Layer 8 of a small transformer language model trained on English Wikipedia (12 layers, counted from 0, width 128).
A neuron's activation on a vector x is GELU(weights . x + bias), where the dot is the dot product.

Input weights of the MLP neurons that the questions are about. A number n stands for n times 0.0051.
n19 (bias -0.059): -24 -3 17 53 22 -2 -17 -1 0 1 -2 15 36 -49 -5 -35 4 -5 32 28 -15 -22 39 2 7 11 12 -5 -85 -70 -19 49 1 0 16 8 -5 14 23 -2 -8 -39 18 7 29 19 41 -23 18 2 -1 -27 -27 13 -15 -4 -62 18 31 -5 42 -12 -16 6 -18 18 30 -12 57 -22 -45 20 -31 24 -47 2 -36 52 15 33 26 34 30 -3 -6 -15 -11 -9 6 -23 21 43 -8 40 46 -25 -7 20 34 37 -6 42 -11 -16 13 2 -52 2 -16 1 -3 17 22 10 14 -58 -3 -73 7 -12 -39 41 24 16 -12 24 -28 -32
n68 (bias -0.041): 20 20 30 -16 -3 -8 9 -8 -20 -4 15 -26 -5 14 16 -38 -48 37 26 -2 -22 17 16 -17 -49 -7 2 16 -14 11 11 28 -2 -7 -14 -6 -53 10 -21 5 -6 -3 -23 -7 -10 -54 -12 11 14 -8 -9 -3 3 1 2 41 -82 25 -22 20 10 35 -33 4 -11 -7 2 -2 22 16 -13 -9 18 -10 -29 37 -49 -2 -19 37 22 50 27 -1 -34 -13 -6 26 -11 19 10 -14 6 59 21 -11 40 -20 -14 13 17 -5 -2 -17 31 49 -27 -1 29 15 16 -49 -11 -35 -44 -23 31 -29 32 -11 19 62 -2 2 -58 4 -31 -44
n99 (bias -0.037): 31 29 9 13 12 50 32 -2 -20 12 1 -24 -10 -15 5 44 5 -15 -47 9 -21 22 -9 -1 -14 -16 -28 -11 -13 43 -3 16 10 -14 21 -46 14 -24 14 1 26 21 -29 0 1 17 16 -21 48 -21 -21 41 -34 10 -32 22 -23 10 -26 -2 9 -15 -9 5 18 14 -1 -19 -39 -2 -31 -14 33 8 48 -29 -20 27 -20 13 -2 3 -8 -41 -1 38 -12 17 -7 -3 7 53 10 58 21 11 3 65 -17 -34 19 16 7 4 -38 67 -14 8 5 -9 -22 -37 -9 14 -43 -28 6 -17 5 -45 -2 12 -18 -27 -7 -22 32 11
n337 (bias -0.067): 46 52 -51 -6 13 -6 1 -16 44 -5 -4 -13 -10 20 -7 8 0 -26 -21 23 50 -13 -3 -25 -3 -19 -19 -9 11 -17 -7 -39 10 7 72 -12 -10 32 55 56 -22 13 26 -17 -39 -15 -21 -19 47 23 -13 28 6 -1 -41 -22 4 18 -6 1 -1 -32 -3 -53 -2 4 -48 23 -38 -8 -7 23 30 30 29 -1 -8 -6 34 -2 22 -10 15 -17 18 -23 38 -17 18 -24 15 -25 -22 -27 -9 -17 32 11 -9 1 33 -4 9 -12 7 0 -46 -29 10 18 16 54 15 20 26 -21 -11 34 3 2 -23 -17 23 -25 3 8 -8 -34
n426 (bias -0.074): 26 -8 -7 5 8 9 -34 -24 -49 -11 3 16 17 19 84 -21 38 21 -5 -31 -20 8 -22 2 -3 7 -51 55 9 -55 11 -41 26 20 10 53 7 44 -23 -24 -7 -17 -25 -35 24 -38 1 27 10 -2 -10 5 -10 3 3 -28 -1 14 7 2 6 21 -2 5 -1 -68 -13 40 -4 26 -21 0 -4 6 -12 19 -15 -28 46 27 -5 3 -32 -8 70 -11 57 19 13 15 -23 -9 -2 -10 4 -8 -26 28 17 9 -19 62 -3 30 -27 -7 9 -38 -2 12 -7 -14 -39 -7 55 -13 29 -5 -8 -41 -56 12 13 7 14 1 92 3
n485 (bias -0.058): 17 -17 29 18 29 -8 0 -31 -7 57 21 5 34 8 -7 17 25 -41 -25 -1 10 14 31 -2 -5 23 -21 -10 20 -34 -16 3 11 5 16 10 -25 18 7 17 47 3 -2 -14 -8 -8 -38 -4 -33 -24 -13 13 -5 -16 -19 -17 2 -47 30 -34 -23 33 6 -16 -11 6 8 -10 -15 -27 -24 10 -14 17 26 -51 31 2 16 -86 18 -66 -15 52 -20 17 37 12 36 21 7 2 3 -4 -3 -20 23 2 -47 -28 -13 -39 28 33 -4 -4 6 44 49 -9 -36 27 -2 -26 13 -25 -16 12 -5 -25 -23 -33 24 -32 2 12 25 20
n530 (bias -0.066): -13 1 -10 -17 34 5 -1 -28 -6 38 -4 64 9 -3 -17 -41 -21 36 -6 -30 13 -3 40 14 -58 15 24 -5 10 -30 -8 -23 -6 -35 5 32 -24 26 10 -8 2 -6 -35 22 21 -16 22 5 30 -26 -19 -43 -35 -42 -13 -6 -21 17 -20 -24 -7 43 -24 0 -18 12 -44 15 -4 15 -3 14 3 3 9 -17 -23 13 -43 -6 -15 -5 -15 -8 34 -3 -46 55 13 -17 -14 26 94 10 4 20 -2 -14 -47 14 14 -9 28 -12 3 17 4 -60 -25 27 -49 -42 39 41 16 10 -21 8 19 -61 -19 -79 47 -14 47 -64 56 8
n540 (bias -0.096): -27 -27 -56 13 -13 -22 20 29 -59 24 14 -22 -26 36 1 -19 -55 16 -6 -9 -3 25 11 -58 -67 36 14 1 48 55 -68 41 53 -33 21 -2 -24 35 30 17 43 38 18 14 7 67 12 -49 28 -54 -61 8 -10 3 -23 18 -29 21 -18 -13 70 -5 -74 15 -23 -5 -65 0 2 43 -13 0 -73 25 26 -37 -45 -1 -16 -28 30 68 -49 11 -2 26 9 51 -29 22 -15 48 12 32 -33 3 -26 36 -8 -27 -2 17 -27 -1 7 57 -7 -24 -10 25 -26 -42 32 17 -12 0 47 20 -5 -80 12 47 17 -9 -16 -8 -28 80
n561 (bias -0.040): -3 -57 -18 14 10 -9 -24 -21 19 2 25 -19 -11 -63 22 34 27 -24 -25 15 46 30 20 -37 -73 -2 -38 39 -52 8 -17 33 24 -32 55 -36 2 36 1 21 18 33 11 8 62 -9 -21 1 13 -15 -38 -10 -20 8 41 3 -28 -17 -10 11 -2 -13 -4 11 -47 -23 -6 -18 -23 31 22 12 -43 -34 -15 -61 11 -8 -18 4 53 -24 -25 -3 -9 16 -16 9 -22 26 12 -24 -30 28 -22 6 9 -30 20 -43 22 -5 -10 19 -20 57 -1 -16 42 -8 0 28 -5 3 49 -6 33 0 8 -22 14 -53 42 -21 12 -27 -32 4
n591 (bias -0.016): -6 -28 5 54 -29 34 16 27 -25 42 -33 -18 51 -5 11 -43 -2 -12 8 38 -32 4 0 -34 10 -22 -35 13 10 -18 -1 -27 3 4 15 -25 -7 23 0 50 12 63 29 -17 -2 -62 39 23 47 1 11 -16 7 -2 -28 -3 0 -33 69 8 72 -13 21 -16 80 -20 21 -14 -15 2 2 47 -44 -31 -23 18 -21 -8 32 36 32 -40 1 -9 22 -21 53 15 28 16 -27 51 -21 35 -4 0 3 -5 25 -65 -10 21 26 -26 -32 -19 -55 -28 7 -1 -10 -19 -16 -25 -36 -20 41 14 25 -2 -25 -18 36 -32 3 7 -37 61
n631 (bias -0.045): 11 -17 -45 -15 38 -5 -21 -8 -29 19 -15 -9 -21 14 -32 -21 -10 26 36 -4 10 27 30 -5 29 -8 -37 3 -16 -40 15 33 20 -27 -2 11 10 12 3 22 -6 -5 10 -45 10 -4 -8 14 -52 -14 6 -2 -33 -10 15 14 31 -2 -10 2 -7 -20 4 -15 20 27 16 28 -3 12 -8 31 7 -11 24 -3 -13 0 52 -26 -26 -17 -58 -4 17 32 20 7 -25 -26 -22 -10 9 18 7 -13 -10 -5 -20 -15 -18 16 20 6 -13 -9 28 -1 -14 30 -28 1 -1 11 27 -12 -27 16 -21 19 1 -34 25 -17 5 -15 3 -10
n647 (bias -0.055): -21 -26 34 33 14 -7 25 -10 -24 43 -33 40 -5 -19 -45 17 42 23 24 -1 -17 12 23 -9 -11 -15 -16 22 -14 -31 -2 -19 -35 53 54 19 -17 -20 2 -26 -50 15 -29 -66 25 -7 13 -3 37 -39 18 27 -5 -10 -10 8 -49 7 -4 -1 -14 24 24 -34 2 11 10 -8 14 17 -56 50 -18 24 -2 -5 11 53 -14 -45 1 31 21 34 -1 32 -1 37 -12 -91 -27 -18 61 20 16 -9 1 -2 8 13 22 10 28 49 5 31 -6 -20 -2 -13 10 -31 -18 -10 -17 -31 38 -15 9 -40 -12 43 -46 27 -15 12 46 -25
n737 (bias -0.115): 2 16 6 2 -25 8 12 -16 15 -39 -27 13 31 28 47 -2 21 -55 -27 -44 -16 22 -39 5 3 -65 -23 22 18 11 -36 -30 -1 -16 -20 -27 15 -7 -32 -44 -12 20 19 -21 50 -29 -20 1 18 -2 23 25 43 -30 -35 -6 -19 51 4 2 1 49 5 -22 -4 -64 24 23 11 36 -4 42 43 32 -33 29 -18 24 32 -17 13 -33 -3 23 32 44 57 58 -13 -19 -27 11 -52 -38 10 -39 -1 47 22 23 25 -1 -1 -74 11 -6 -55 16 -7 49 5 -37 -30 -19 13 -24 12 -28 4 -34 -24 20 -38 -1 41 -11 43 2
n745 (bias -0.082): -22 -38 -14 21 15 61 40 -31 18 -25 -33 65 -9 8 25 -24 -66 15 10 -29 82 45 42 -7 28 -18 -31 -14 12 -89 -5 -58 -41 0 43 22 35 24 -21 -24 5 3 53 -45 -15 -30 34 -31 40 -48 -44 50 26 16 -4 3 -39 20 7 7 -25 -1 -26 -17 10 28 -56 -2 0 -49 -8 5 -13 3 -33 22 -47 36 -3 -44 2 -27 -23 26 2 48 -3 9 -6 -18 18 50 -26 4 -63 -9 -32 32 -9 26 2 -6 58 32 7 25 -49 10 19 -12 -37 -39 4 10 9 6 -9 28 0 35 19 34 -2 -25 -44 -61 31 35
n820 (bias -0.065): 27 -33 -33 18 22 -24 -15 15 -34 40 4 17 -16 -6 -25 8 17 24 -27 13 33 -6 4 -60 -47 -8 82 15 26 2 -12 -5 13 -33 43 -2 -2 57 59 26 50 9 -12 -14 -32 -44 19 -5 32 -40 -26 29 -34 18 15 35 -14 9 10 7 -16 18 -11 -5 21 5 -11 -19 -21 -34 1 -3 -27 -2 6 14 18 53 0 -6 44 -22 41 13 11 -2 16 18 -28 -29 -32 -20 -4 26 1 4 11 -18 -18 8 16 -9 12 -8 6 19 22 -44 -5 -2 -47 -6 3 -22 8 0 -5 -11 3 -68 2 -44 54 -18 -16 -38 -56 45
n849 (bias -0.128): -6 0 -68 -6 16 -8 8 17 -37 -4 -21 36 18 29 55 -39 -59 0 33 -2 -18 -14 39 -37 -44 5 15 30 -32 60 -14 -47 -7 39 78 43 0 76 59 42 -4 0 -19 -29 -26 -67 12 -45 -1 -21 1 -32 -36 5 -52 -22 -25 15 48 35 -19 63 -26 -19 21 52 3 31 37 8 -75 47 -16 -27 7 25 1 88 39 12 2 -38 5 1 -22 64 10 41 17 -3 -71 -37 -25 -9 -14 -11 -52 -21 -43 -37 21 23 57 -3 23 -22 -2 -4 30 3 -41 16 3 -3 4 14 30 -28 85 -19 -57 -34 14 -13 -51 -64 -27 55
n885 (bias -0.027): 13 -16 -21 70 12 -20 17 1 -22 -3 -29 -12 11 25 10 -18 -16 -6 29 -17 -18 16 1 -1 21 10 -5 15 -26 0 -2 36 4 23 -16 -17 -14 5 12 8 39 27 12 5 40 -13 -5 -22 -13 16 22 -6 -8 -4 18 -6 15 -19 27 -16 -38 7 -3 -1 -21 -26 -5 7 16 -23 34 21 -12 -34 23 5 -19 -21 -18 0 3 13 -48 18 -12 22 0 9 -34 13 -12 20 -4 14 24 7 13 27 -20 -10 -75 26 19 -3 -21 10 -36 -49 15 -7 -21 45 -13 18 13 11 -20 16 19 -21 9 -42 23 14 19 -9 3 21
n907 (bias -0.064): 23 -23 -87 2 11 -6 35 -11 33 -9 -34 10 4 23 -14 -3 -5 7 -17 -34 62 -59 -28 -2 -5 -28 27 -16 20 4 5 -16 14 -4 35 -15 2 32 -22 -25 2 47 -23 -7 -16 -49 23 -20 -13 -22 21 34 -59 21 -15 9 -4 7 29 -26 3 -21 -8 22 -1 0 -47 23 15 46 12 -31 4 11 -9 10 -3 10 13 16 20 26 25 -48 58 16 -5 52 30 -4 -51 1 -51 -4 -71 -19 42 -33 -21 13 -17 -4 60 -9 -35 -8 -27 -25 23 21 2 58 12 29 1 -7 22 61 49 -40 25 -20 21 -22 -29 34 -42 22
n910 (bias -0.073): -16 -57 26 42 9 -1 -29 -10 18 -16 20 0 -20 53 40 27 -11 -41 -4 -25 -4 -28 -21 -6 -50 1 6 12 -14 6 2 30 20 -4 -6 -48 14 7 -12 2 21 2 -7 -2 11 -39 18 4 21 1 -20 25 -7 6 15 5 -9 19 6 6 31 48 -18 3 -6 40 16 -22 -38 14 -23 -36 -28 51 3 6 -25 -20 -18 2 26 -4 25 -5 9 -14 -39 5 31 6 15 -4 -14 58 -3 -7 26 -5 32 -8 -3 -27 -22 -7 -26 6 -61 -3 3 6 1 29 46 -28 20 -67 5 -33 23 -46 43 -7 -18 17 -22 19 -24 -10
n937 (bias -0.053): -5 -12 -17 -15 -37 -18 1 2 6 4 18 -49 34 -6 6 -35 22 -31 -48 -3 25 0 39 11 20 19 12 -25 -39 -33 -4 -2 -24 28 16 8 -22 -19 41 21 16 53 3 4 -24 4 6 -28 64 -21 6 -20 6 63 -17 -22 -10 15 -15 -17 21 -17 2 -22 -11 9 -44 -14 -29 6 23 -35 -9 33 15 18 35 -40 70 -10 26 -30 26 36 4 -52 -29 -8 24 -12 1 9 20 -19 4 9 -16 -26 3 -13 -16 22 -16 -24 -36 8 -52 2 32 22 -45 67 -12 8 -20 -10 33 -5 -23 -2 -49 -16 30 -29 32 21 24 2
n952 (bias -0.084): 65 -17 -36 18 -40 9 -22 -31 67 12 -9 47 18 -3 -34 45 -33 36 35 -11 11 14 -8 -1 8 -50 -38 3 -77 -10 -3 -13 6 5 23 -2 -34 14 14 17 -11 55 11 -1 -20 -13 11 -11 38 -35 3 8 -25 14 18 0 -16 9 27 37 11 12 -24 -32 24 -22 13 -43 -71 71 -5 -23 -15 4 -13 58 -41 10 9 -3 37 -2 13 -3 -3 87 88 61 2 23 -3 -23 -37 27 -26 -18 -14 -66 8 -13 12 -14 -3 -56 57 10 -61 -44 10 13 -20 -1 18 38 -25 1 -27 -11 22 76 18 -51 34 -23 -74 22 -18 30
n961 (bias -0.059): -25 -15 41 14 41 -2 42 -13 47 3 -2 12 0 13 68 22 26 -32 4 4 -22 -19 -3 -5 22 -42 -11 34 -25 -3 50 32 16 -68 20 25 -28 -7 5 8 -14 40 -11 25 32 -45 18 7 -7 -82 -34 -1 -20 -16 -41 -37 15 -59 -13 -1 -14 52 -7 -5 7 -40 -35 -21 29 53 -2 23 5 -18 -16 -15 -36 -50 22 2 -4 -7 -49 42 33 -42 45 -14 -53 -5 11 -17 -22 4 25 -1 -3 20 -1 6 -68 18 -19 -18 -30 40 -18 -20 17 49 21 12 24 6 21 -18 -4 -32 -8 15 -18 -21 55 -45 52 -36 -15 -21
n968 (bias -0.085): 45 -2 -23 -28 -29 41 24 -10 44 -5 -44 -27 -1 42 36 44 11 -44 -15 11 2 -2 -36 -19 8 -14 -80 4 17 38 34 -14 -36 8 14 -24 18 -15 -49 -20 -22 -10 -13 2 -6 -4 -20 4 -10 -8 1 -6 5 16 -3 -2 18 2 -13 33 30 6 18 -19 -12 21 -17 -16 -8 -27 10 -11 -16 24 64 -8 47 3 -21 -18 6 32 1 -6 -9 -44 -30 -26 19 -72 -19 26 -10 7 -12 -66 1 -28 -2 -39 -4 12 -6 26 31 -20 37 -47 -4 46 -8 -2 13 -4 13 -13 -10 10 -2 -13 25 -15 17 -5 23 -36 2 26
n995 (bias -0.029): -12 -2 38 10 22 -12 -41 -38 -35 3 3 55 39 50 -14 -20 10 -4 55 0 15 -4 -50 -37 1 46 -14 -4 -41 -18 -7 14 -15 20 12 24 -18 -26 -16 -3 -46 -34 -4 -13 24 -17 42 14 -16 19 16 -4 -29 2 7 13 -69 58 25 -21 -2 35 -7 -38 -11 -6 25 -32 26 -7 -9 11 10 -24 -8 2 -22 49 13 27 -3 -8 -6 16 -15 -14 -34 37 27 -24 -31 -16 9 -6 22 11 -26 -24 -2 13 -68 -9 18 -10 4 17 -58 -17 20 -5 4 -22 11 -3 58 3 44 26 8 -43 -49 -25 -10 20 59 22 32 23

Each question shows a token from some text and the vector x that enters the MLP there. A number n stands for n times 0.071.

" the": -10 7 -16 5 1 -5 -3 -10 -5 -2 9 13 9 9 -10 -15 2 9 1 -14 7 -2 8 6 11 6 1 -14 -13 2 10 -15 -9 17 -2 -2 -16 2 1 -8 5 4 7 22 -2 -1 -1 9 4 7 7 -7 11 -6 -1 27 -3 0 1 -2 1 -3 11 5 0 -13 3 26 -9 5 16 2 8 -2 -11 0 4 6 4 -3 -28 -4 7 7 -1 -18 -5 -1 3 -5 10 -10 -11 -5 -6 3 -3 -1 15 -3 1 5 -30 9 2 1 18 -1 -7 -91 5 13 -15 -8 -1 3 17 7 10 -1 -19 3 0 1 5 3 -7 -1
The three highest activations, in order: n995, n937, n426

" becoming": -9 -6 2 -10 9 -8 1 6 -19 15 20 6 4 6 -11 -6 -10 19 -10 10 2 3 2 -9 5 18 9 -10 3 0 10 8 -6 -12 8 -2 6 4 10 -6 21 0 22 13 1 16 17 14 -7 15 -7 2 -6 5 -2 27 2 5 -43 2 -1 -2 -9 6 -19 1 -25 25 -13 10 16 5 -8 -7 -17 3 -5 -2 4 7 -20 5 -1 -7 0 -8 -7 9 3 -5 15 11 -10 -7 3 19 5 -3 8 -7 4 5 -31 1 -3 21 2 -3 -31 -77 21 -4 -15 -11 0 8 -5 9 -17 1 10 -3 9 -5 -21 -12 -1 -12
Which neuron fires most, and how strongly? n540, at about 3

".": -15 -8 10 -2 -3 -7 0 16 -21 6 4 -10 7 4 4 17 -2 -6 0 10 -20 12 1 -1 8 6 -15 -4 -5 -1 11 9 -2 -11 6 -15 7 13 18 7 10 3 -1 5 16 -20 11 14 -8 1 -3 7 -10 5 6 27 32 -10 -3 3 -4 -6 10 -2 12 3 4 11 -5 8 19 -4 4 5 -20 -4 11 -2 4 3 -51 -12 8 -3 -8 -18 -4 -6 15 -1 13 -4 -9 6 7 6 8 -1 7 -19 -15 3 -13 -8 2 -10 -14 8 1 -76 1 6 2 -9 -3 -1 5 -2 -1 -2 15 2 11 5 -5 -11 -17 -1
The two highest activations, in order: n591, n910

" cr": -10 1 -7 -14 5 7 10 10 1 -9 14 0 -5 12 3 20 2 -4 8 11 -8 -12 -10 15 22 9 6 -9 2 -1 12 -10 -8 -12 -13 -19 -4 -3 -2 -11 -7 14 15 15 12 -1 2 22 0 3 -17 15 4 -15 16 22 40 -2 15 12 7 11 -10 12 -9 -15 22 8 3 -8 -17 -13 8 -3 -9 9 4 -24 10 -7 -38 -4 10 4 15 10 -5 -18 -21 14 -8 -12 -14 -9 14 -5 4 -6 -8 -4 2 15 -6 -20 -1 -13 -22 25 -15 -55 48 18 -21 -2 -12 12 -4 -5 -1 1 -25 -3 3 -2 -8 -4 -12 -4
The two highest activations, in order: n961, n737

"m": -18 -1 -11 -10 21 3 2 10 -7 2 -1 2 0 7 -15 -10 8 9 10 25 3 -4 0 22 24 -15 16 -5 -6 1 11 -2 -22 12 -13 3 10 17 -6 13 -7 22 15 -6 7 6 -11 8 -1 9 2 13 23 -7 7 17 52 11 -4 22 -12 1 1 -9 1 -1 -1 -6 14 -1 -14 -9 -1 -4 -16 -2 0 17 4 -20 -55 -3 5 2 6 -5 5 -9 3 2 18 -14 -12 -14 -24 -11 -6 -1 -4 -14 3 7 6 -13 0 4 19 14 -12 -47 0 -5 -8 -8 9 9 -5 17 -38 -11 -15 15 -20 0 -21 8 -15 -9
Which neuron fires most, and how strongly? n631, at about 1.5

" vocal": -2 10 0 8 -4 -10 12 -4 -6 -6 13 7 14 0 8 14 -5 10 -2 -13 -8 11 11 12 8 7 10 2 -13 -12 10 -1 -13 4 -6 -10 15 -9 2 9 4 -17 -3 21 -10 9 5 16 -21 25 -2 -2 3 -1 6 25 9 -3 22 -1 3 18 5 10 -17 -10 -1 10 11 2 9 -4 10 7 -17 13 -3 -3 2 0 -40 5 8 5 -2 -11 -4 10 2 9 1 4 -1 -23 7 16 5 0 -7 1 -13 9 -36 -2 -9 -4 -9 10 -26 -69 7 22 -37 -6 2 16 -18 1 -8 27 -21 -2 -28 15 -20 7 -16 -9
The two highest activations, in order: n885, n19

"il": 12 0 3 -16 9 2 -11 -16 1 -17 21 -10 3 -5 -3 14 -5 4 -1 7 -24 5 22 7 26 -2 6 -12 -6 -8 11 -11 -8 7 3 -4 2 -4 -3 11 1 4 -8 20 4 -3 5 16 -17 -19 0 -1 6 -15 18 17 27 -13 -16 12 -4 10 6 -4 -11 -13 0 -21 15 -7 8 -6 -20 4 -28 -7 16 7 -20 -2 -62 -1 11 -3 4 1 11 -21 4 2 26 -17 3 4 0 -1 2 3 -18 9 -23 -14 -12 9 2 12 20 10 9 -52 -6 6 -15 10 -1 32 8 8 -9 -10 9 -7 2 9 19 5 1 17
The three highest activations, in order: n485, n961, n885

"'": -4 -14 -8 16 12 -11 -10 8 9 -7 -9 -9 -13 24 -7 3 10 1 -6 -2 2 -3 15 -1 22 6 5 -16 13 5 9 12 -13 10 19 34 13 -15 13 2 4 10 13 4 -6 -6 -3 8 -5 3 6 14 16 4 8 30 9 13 -7 9 -8 10 3 -4 -11 0 15 26 7 -26 -7 6 -4 3 -11 -11 12 -8 1 -5 -66 3 1 12 -6 -18 11 -1 12 -20 -9 -3 -2 -30 -8 -6 -4 -1 20 5 0 -34 -10 4 1 -10 -3 7 -11 -49 5 5 -9 -5 -10 -9 -10 -4 29 -6 14 -5 -13 4 -5 1 -4 -16
The neuron with the highest activation: n647

" from": -10 1 -7 17 15 -5 -17 18 -16 -3 12 7 14 0 -20 -11 -7 9 4 6 9 -10 -6 6 9 24 22 -4 -7 -2 12 8 -18 15 -1 -14 -1 0 -4 -10 -18 6 -1 13 8 3 16 17 -15 17 9 8 2 -3 2 30 2 -3 8 3 -1 -22 1 10 2 2 2 6 5 2 -6 -9 -17 -1 -9 -4 -7 2 -3 -12 -30 -5 18 0 13 5 -1 -12 15 -3 12 2 0 -21 -8 6 6 -7 13 -13 -11 -2 -23 -16 9 2 -11 -5 0 -78 4 10 -8 -6 10 15 -1 2 5 -19 -2 7 6 19 -7 -4 -6 5
The two highest activations, in order: n995, n19

" mer": 4 -10 -7 -9 8 -8 -24 3 -14 -5 8 2 24 0 2 6 -1 15 -2 -23 -10 7 4 2 -1 9 -4 8 6 -7 13 5 -6 -3 -13 12 22 -6 -9 -8 18 4 -4 16 6 0 11 14 -6 -1 -5 16 3 -1 7 30 39 1 10 -4 -6 -5 -10 6 -15 -14 -21 20 7 -1 0 -11 3 0 -16 7 14 -17 9 -12 -46 5 14 2 3 -5 11 5 5 25 -3 -8 -14 -4 -2 15 5 6 -2 11 -15 16 -13 -24 -4 -16 2 5 -26 -58 10 2 -11 -7 3 -9 -12 -1 -11 10 -18 16 1 -6 14 -2 -4 -10
Which neuron fires most, and how strongly? n426, at about 3.2

"Co": 14 -3 -9 -19 -1 -1 2 13 10 -16 20 2 -4 11 3 -3 5 12 9 4 -5 8 -6 2 9 -6 -4 -35 18 -17 10 -2 -16 -13 -5 5 1 -6 6 10 20 0 -5 5 1 2 -7 23 7 9 2 -16 15 -3 4 33 55 5 -21 -1 -18 1 -9 10 -13 -6 -4 18 0 -1 7 6 2 -8 -12 -2 -3 -5 11 5 -54 0 -10 -36 6 -14 -3 1 1 -5 0 -2 -25 -7 -5 -9 4 7 16 -10 -22 12 4 7 8 -9 -2 3 -4 -38 48 3 2 8 -1 2 4 -9 -20 5 -2 -7 20 -9 0 -4 -6 -11
Which neuron fires most, and how strongly? n631, at about 1.5

"ly": -11 12 -11 -4 1 -8 13 18 -6 7 16 -3 7 -7 13 -18 -3 18 7 16 -3 14 -6 11 -1 10 0 -21 -8 -1 15 -5 -1 -13 -7 -2 0 13 5 -11 8 3 -7 9 6 9 17 8 4 -7 -7 8 -4 -13 -11 29 31 12 -2 6 -5 -7 -4 -2 -20 5 -6 7 -12 -2 -6 0 12 12 3 7 11 -13 7 12 -40 -4 -6 -8 -1 -4 -5 7 7 -3 -2 -5 5 4 6 10 1 1 10 3 -3 2 -23 -2 1 -8 2 -5 -22 -73 -5 15 3 -1 -9 16 -6 11 14 -12 0 -6 -13 -4 -10 -12 -5 -18
The neuron with the highest activation: n530

"oph": -4 3 11 8 3 6 -11 -6 12 -2 23 -4 20 4 -3 4 -12 10 -11 -3 -23 -10 -12 24 14 6 -2 -19 7 7 11 6 -11 11 -16 -10 16 -21 -1 12 9 -17 -1 11 -3 -4 9 5 -2 5 -9 7 7 -6 9 17 22 5 5 7 -9 20 -5 -3 -1 -9 26 -6 22 -2 4 5 -3 9 -31 22 7 4 0 -11 -52 -21 24 -6 3 -8 0 -6 17 2 9 4 -20 -13 14 -9 13 3 -1 12 -35 -16 -20 9 4 -21 -13 1 -14 -56 3 11 -27 5 1 10 -19 2 -1 11 21 -7 9 -12 2 -3 -7 5
The neuron with the highest activation: n885

" Tri": -6 -5 -17 -25 1 0 11 -2 16 -18 -4 6 2 21 -11 -1 5 6 6 -7 1 -19 -2 14 8 3 4 -16 7 -4 9 -1 -37 -1 -7 -6 15 5 23 -3 3 13 3 6 -7 17 10 18 -2 16 -7 -18 8 8 8 27 52 -10 3 -2 6 0 -5 12 -29 -1 6 8 -6 -8 18 -3 22 -6 -7 -14 -4 -27 -1 -22 -38 4 18 -16 -2 -20 -19 9 4 -3 -6 -5 0 -7 -16 -16 7 2 1 1 0 -2 -5 2 16 -20 10 -2 -3 -42 29 18 -5 11 -6 3 11 18 -28 9 -6 3 15 -14 3 -2 -26 12
Which neuron fires most, and how strongly? n907, at about 1.8

"af": 12 -8 15 -17 1 6 -4 -34 8 11 2 -3 -1 -8 -7 -6 12 3 2 -8 -12 2 -1 21 11 8 9 -2 6 -7 13 -11 -1 -16 11 -10 -8 -5 0 -4 -6 -12 13 15 20 12 -5 13 -2 -3 -13 11 13 -21 8 22 26 -23 -22 13 -6 -5 8 -3 -11 -24 18 10 11 -4 -2 -2 -2 15 -26 -15 7 23 0 0 -62 3 4 1 -3 15 2 -7 15 -1 5 8 -13 -12 4 -1 0 -10 -1 9 4 9 -23 -24 1 0 -22 19 -23 -48 20 14 -9 -14 8 7 2 15 4 -5 8 -15 -2 12 2 6 2 10
The neuron with the highest activation: n737

" with": -8 0 -2 4 0 14 1 17 -5 -4 14 6 21 -10 -6 -19 -9 12 -5 19 16 -1 0 7 -17 8 15 -9 -4 13 9 14 -12 -3 0 -14 7 9 10 -10 12 10 6 10 -2 -8 7 -1 -10 0 1 -6 -5 -6 2 25 -3 4 2 0 1 -3 12 1 -5 -5 -7 -2 -9 10 7 -6 -6 2 -12 2 -4 7 8 14 -30 -6 19 16 6 -6 4 -4 1 -3 -7 -4 -22 -14 -4 3 7 -4 4 -6 -9 11 -23 1 8 -11 20 1 -8 -90 21 5 -7 -7 8 1 -10 12 9 13 0 5 -7 1 -5 9 -21 -8
The neuron with the highest activation: n820

" About": 1 -8 -16 -1 -6 13 11 28 2 4 4 11 7 10 5 -2 12 12 18 2 0 -10 -18 3 -6 22 24 -9 -11 12 12 -17 -11 -15 9 -11 -2 -4 8 -3 7 -11 -13 9 -2 2 -2 3 -3 16 0 -4 6 -12 -3 28 12 0 12 0 -1 -11 13 1 -6 4 5 -10 -1 4 -6 3 2 7 -12 -9 -6 17 -3 -3 -29 -15 9 -5 -3 20 11 -17 24 -16 -5 4 -11 -2 -8 6 -3 -13 -6 -2 -6 -6 -19 7 8 -8 17 6 -18 -73 21 11 -13 -1 -6 34 12 -16 0 -5 -7 14 0 12 -20 -17 -27 8
The neuron with the highest activation: n849

" been": -7 -9 -12 -4 7 7 -1 10 -4 1 13 10 3 3 -14 8 2 19 6 13 -6 13 -3 6 -4 4 16 -7 -9 -6 8 3 7 -25 -2 -12 5 -12 -5 -8 15 10 12 25 -6 9 12 5 4 -4 13 8 -6 -13 9 26 15 8 -28 7 -7 -12 4 -2 -21 -1 -23 16 -8 12 -10 -11 -7 -5 -1 -3 7 -1 -1 17 -13 14 -13 4 -6 -12 -2 15 28 -20 26 27 -22 -14 8 17 -2 -2 6 -16 10 -6 -21 -15 5 3 -23 18 -19 -73 11 -1 -3 -8 -5 10 -13 11 9 -4 10 12 4 -6 -8 -18 -2 -30
Which neuron fires most, and how strongly? n99, at about 1.3

" course": -7 9 0 -11 8 -19 -6 -1 3 0 18 3 -21 -1 -5 0 8 13 4 19 -20 5 3 4 15 -5 13 -3 -1 -13 13 -10 -18 1 -14 9 8 -2 18 5 -19 -15 2 13 9 -10 8 22 -3 10 -5 1 4 -8 13 33 5 -3 9 23 13 -3 -1 2 -19 13 -18 -2 20 -6 -13 -5 8 6 -19 -21 -5 -1 -2 3 -34 4 14 -19 -7 8 6 -6 6 6 -3 -2 2 -7 6 0 6 4 -1 14 0 -7 2 4 15 -3 -9 6 -28 -71 9 2 -15 -4 18 3 5 3 1 -12 -13 0 -4 15 -13 0 -8 -15
The neuron with the highest activation: n19

" Ev": 2 -9 -4 -1 1 -1 -27 15 -13 -10 5 -16 20 6 6 5 -5 -3 13 1 -39 -1 -3 -6 7 20 4 0 3 9 13 11 -11 -1 4 -6 -2 13 33 2 -7 17 -3 6 -6 -13 4 20 -19 15 -10 1 8 3 2 17 38 -5 -3 11 11 3 4 -3 -16 -11 1 29 16 -9 -11 3 12 -3 -18 2 10 -6 12 -2 -27 -8 7 -15 -1 9 -1 -3 15 14 -4 -3 -19 -6 1 -9 -3 -5 7 -12 -21 6 -12 -18 11 -25 29 1 -35 -61 34 8 -24 10 -8 5 3 -8 3 6 -14 -6 3 6 2 2 -6 4
The neuron with the highest activation: n849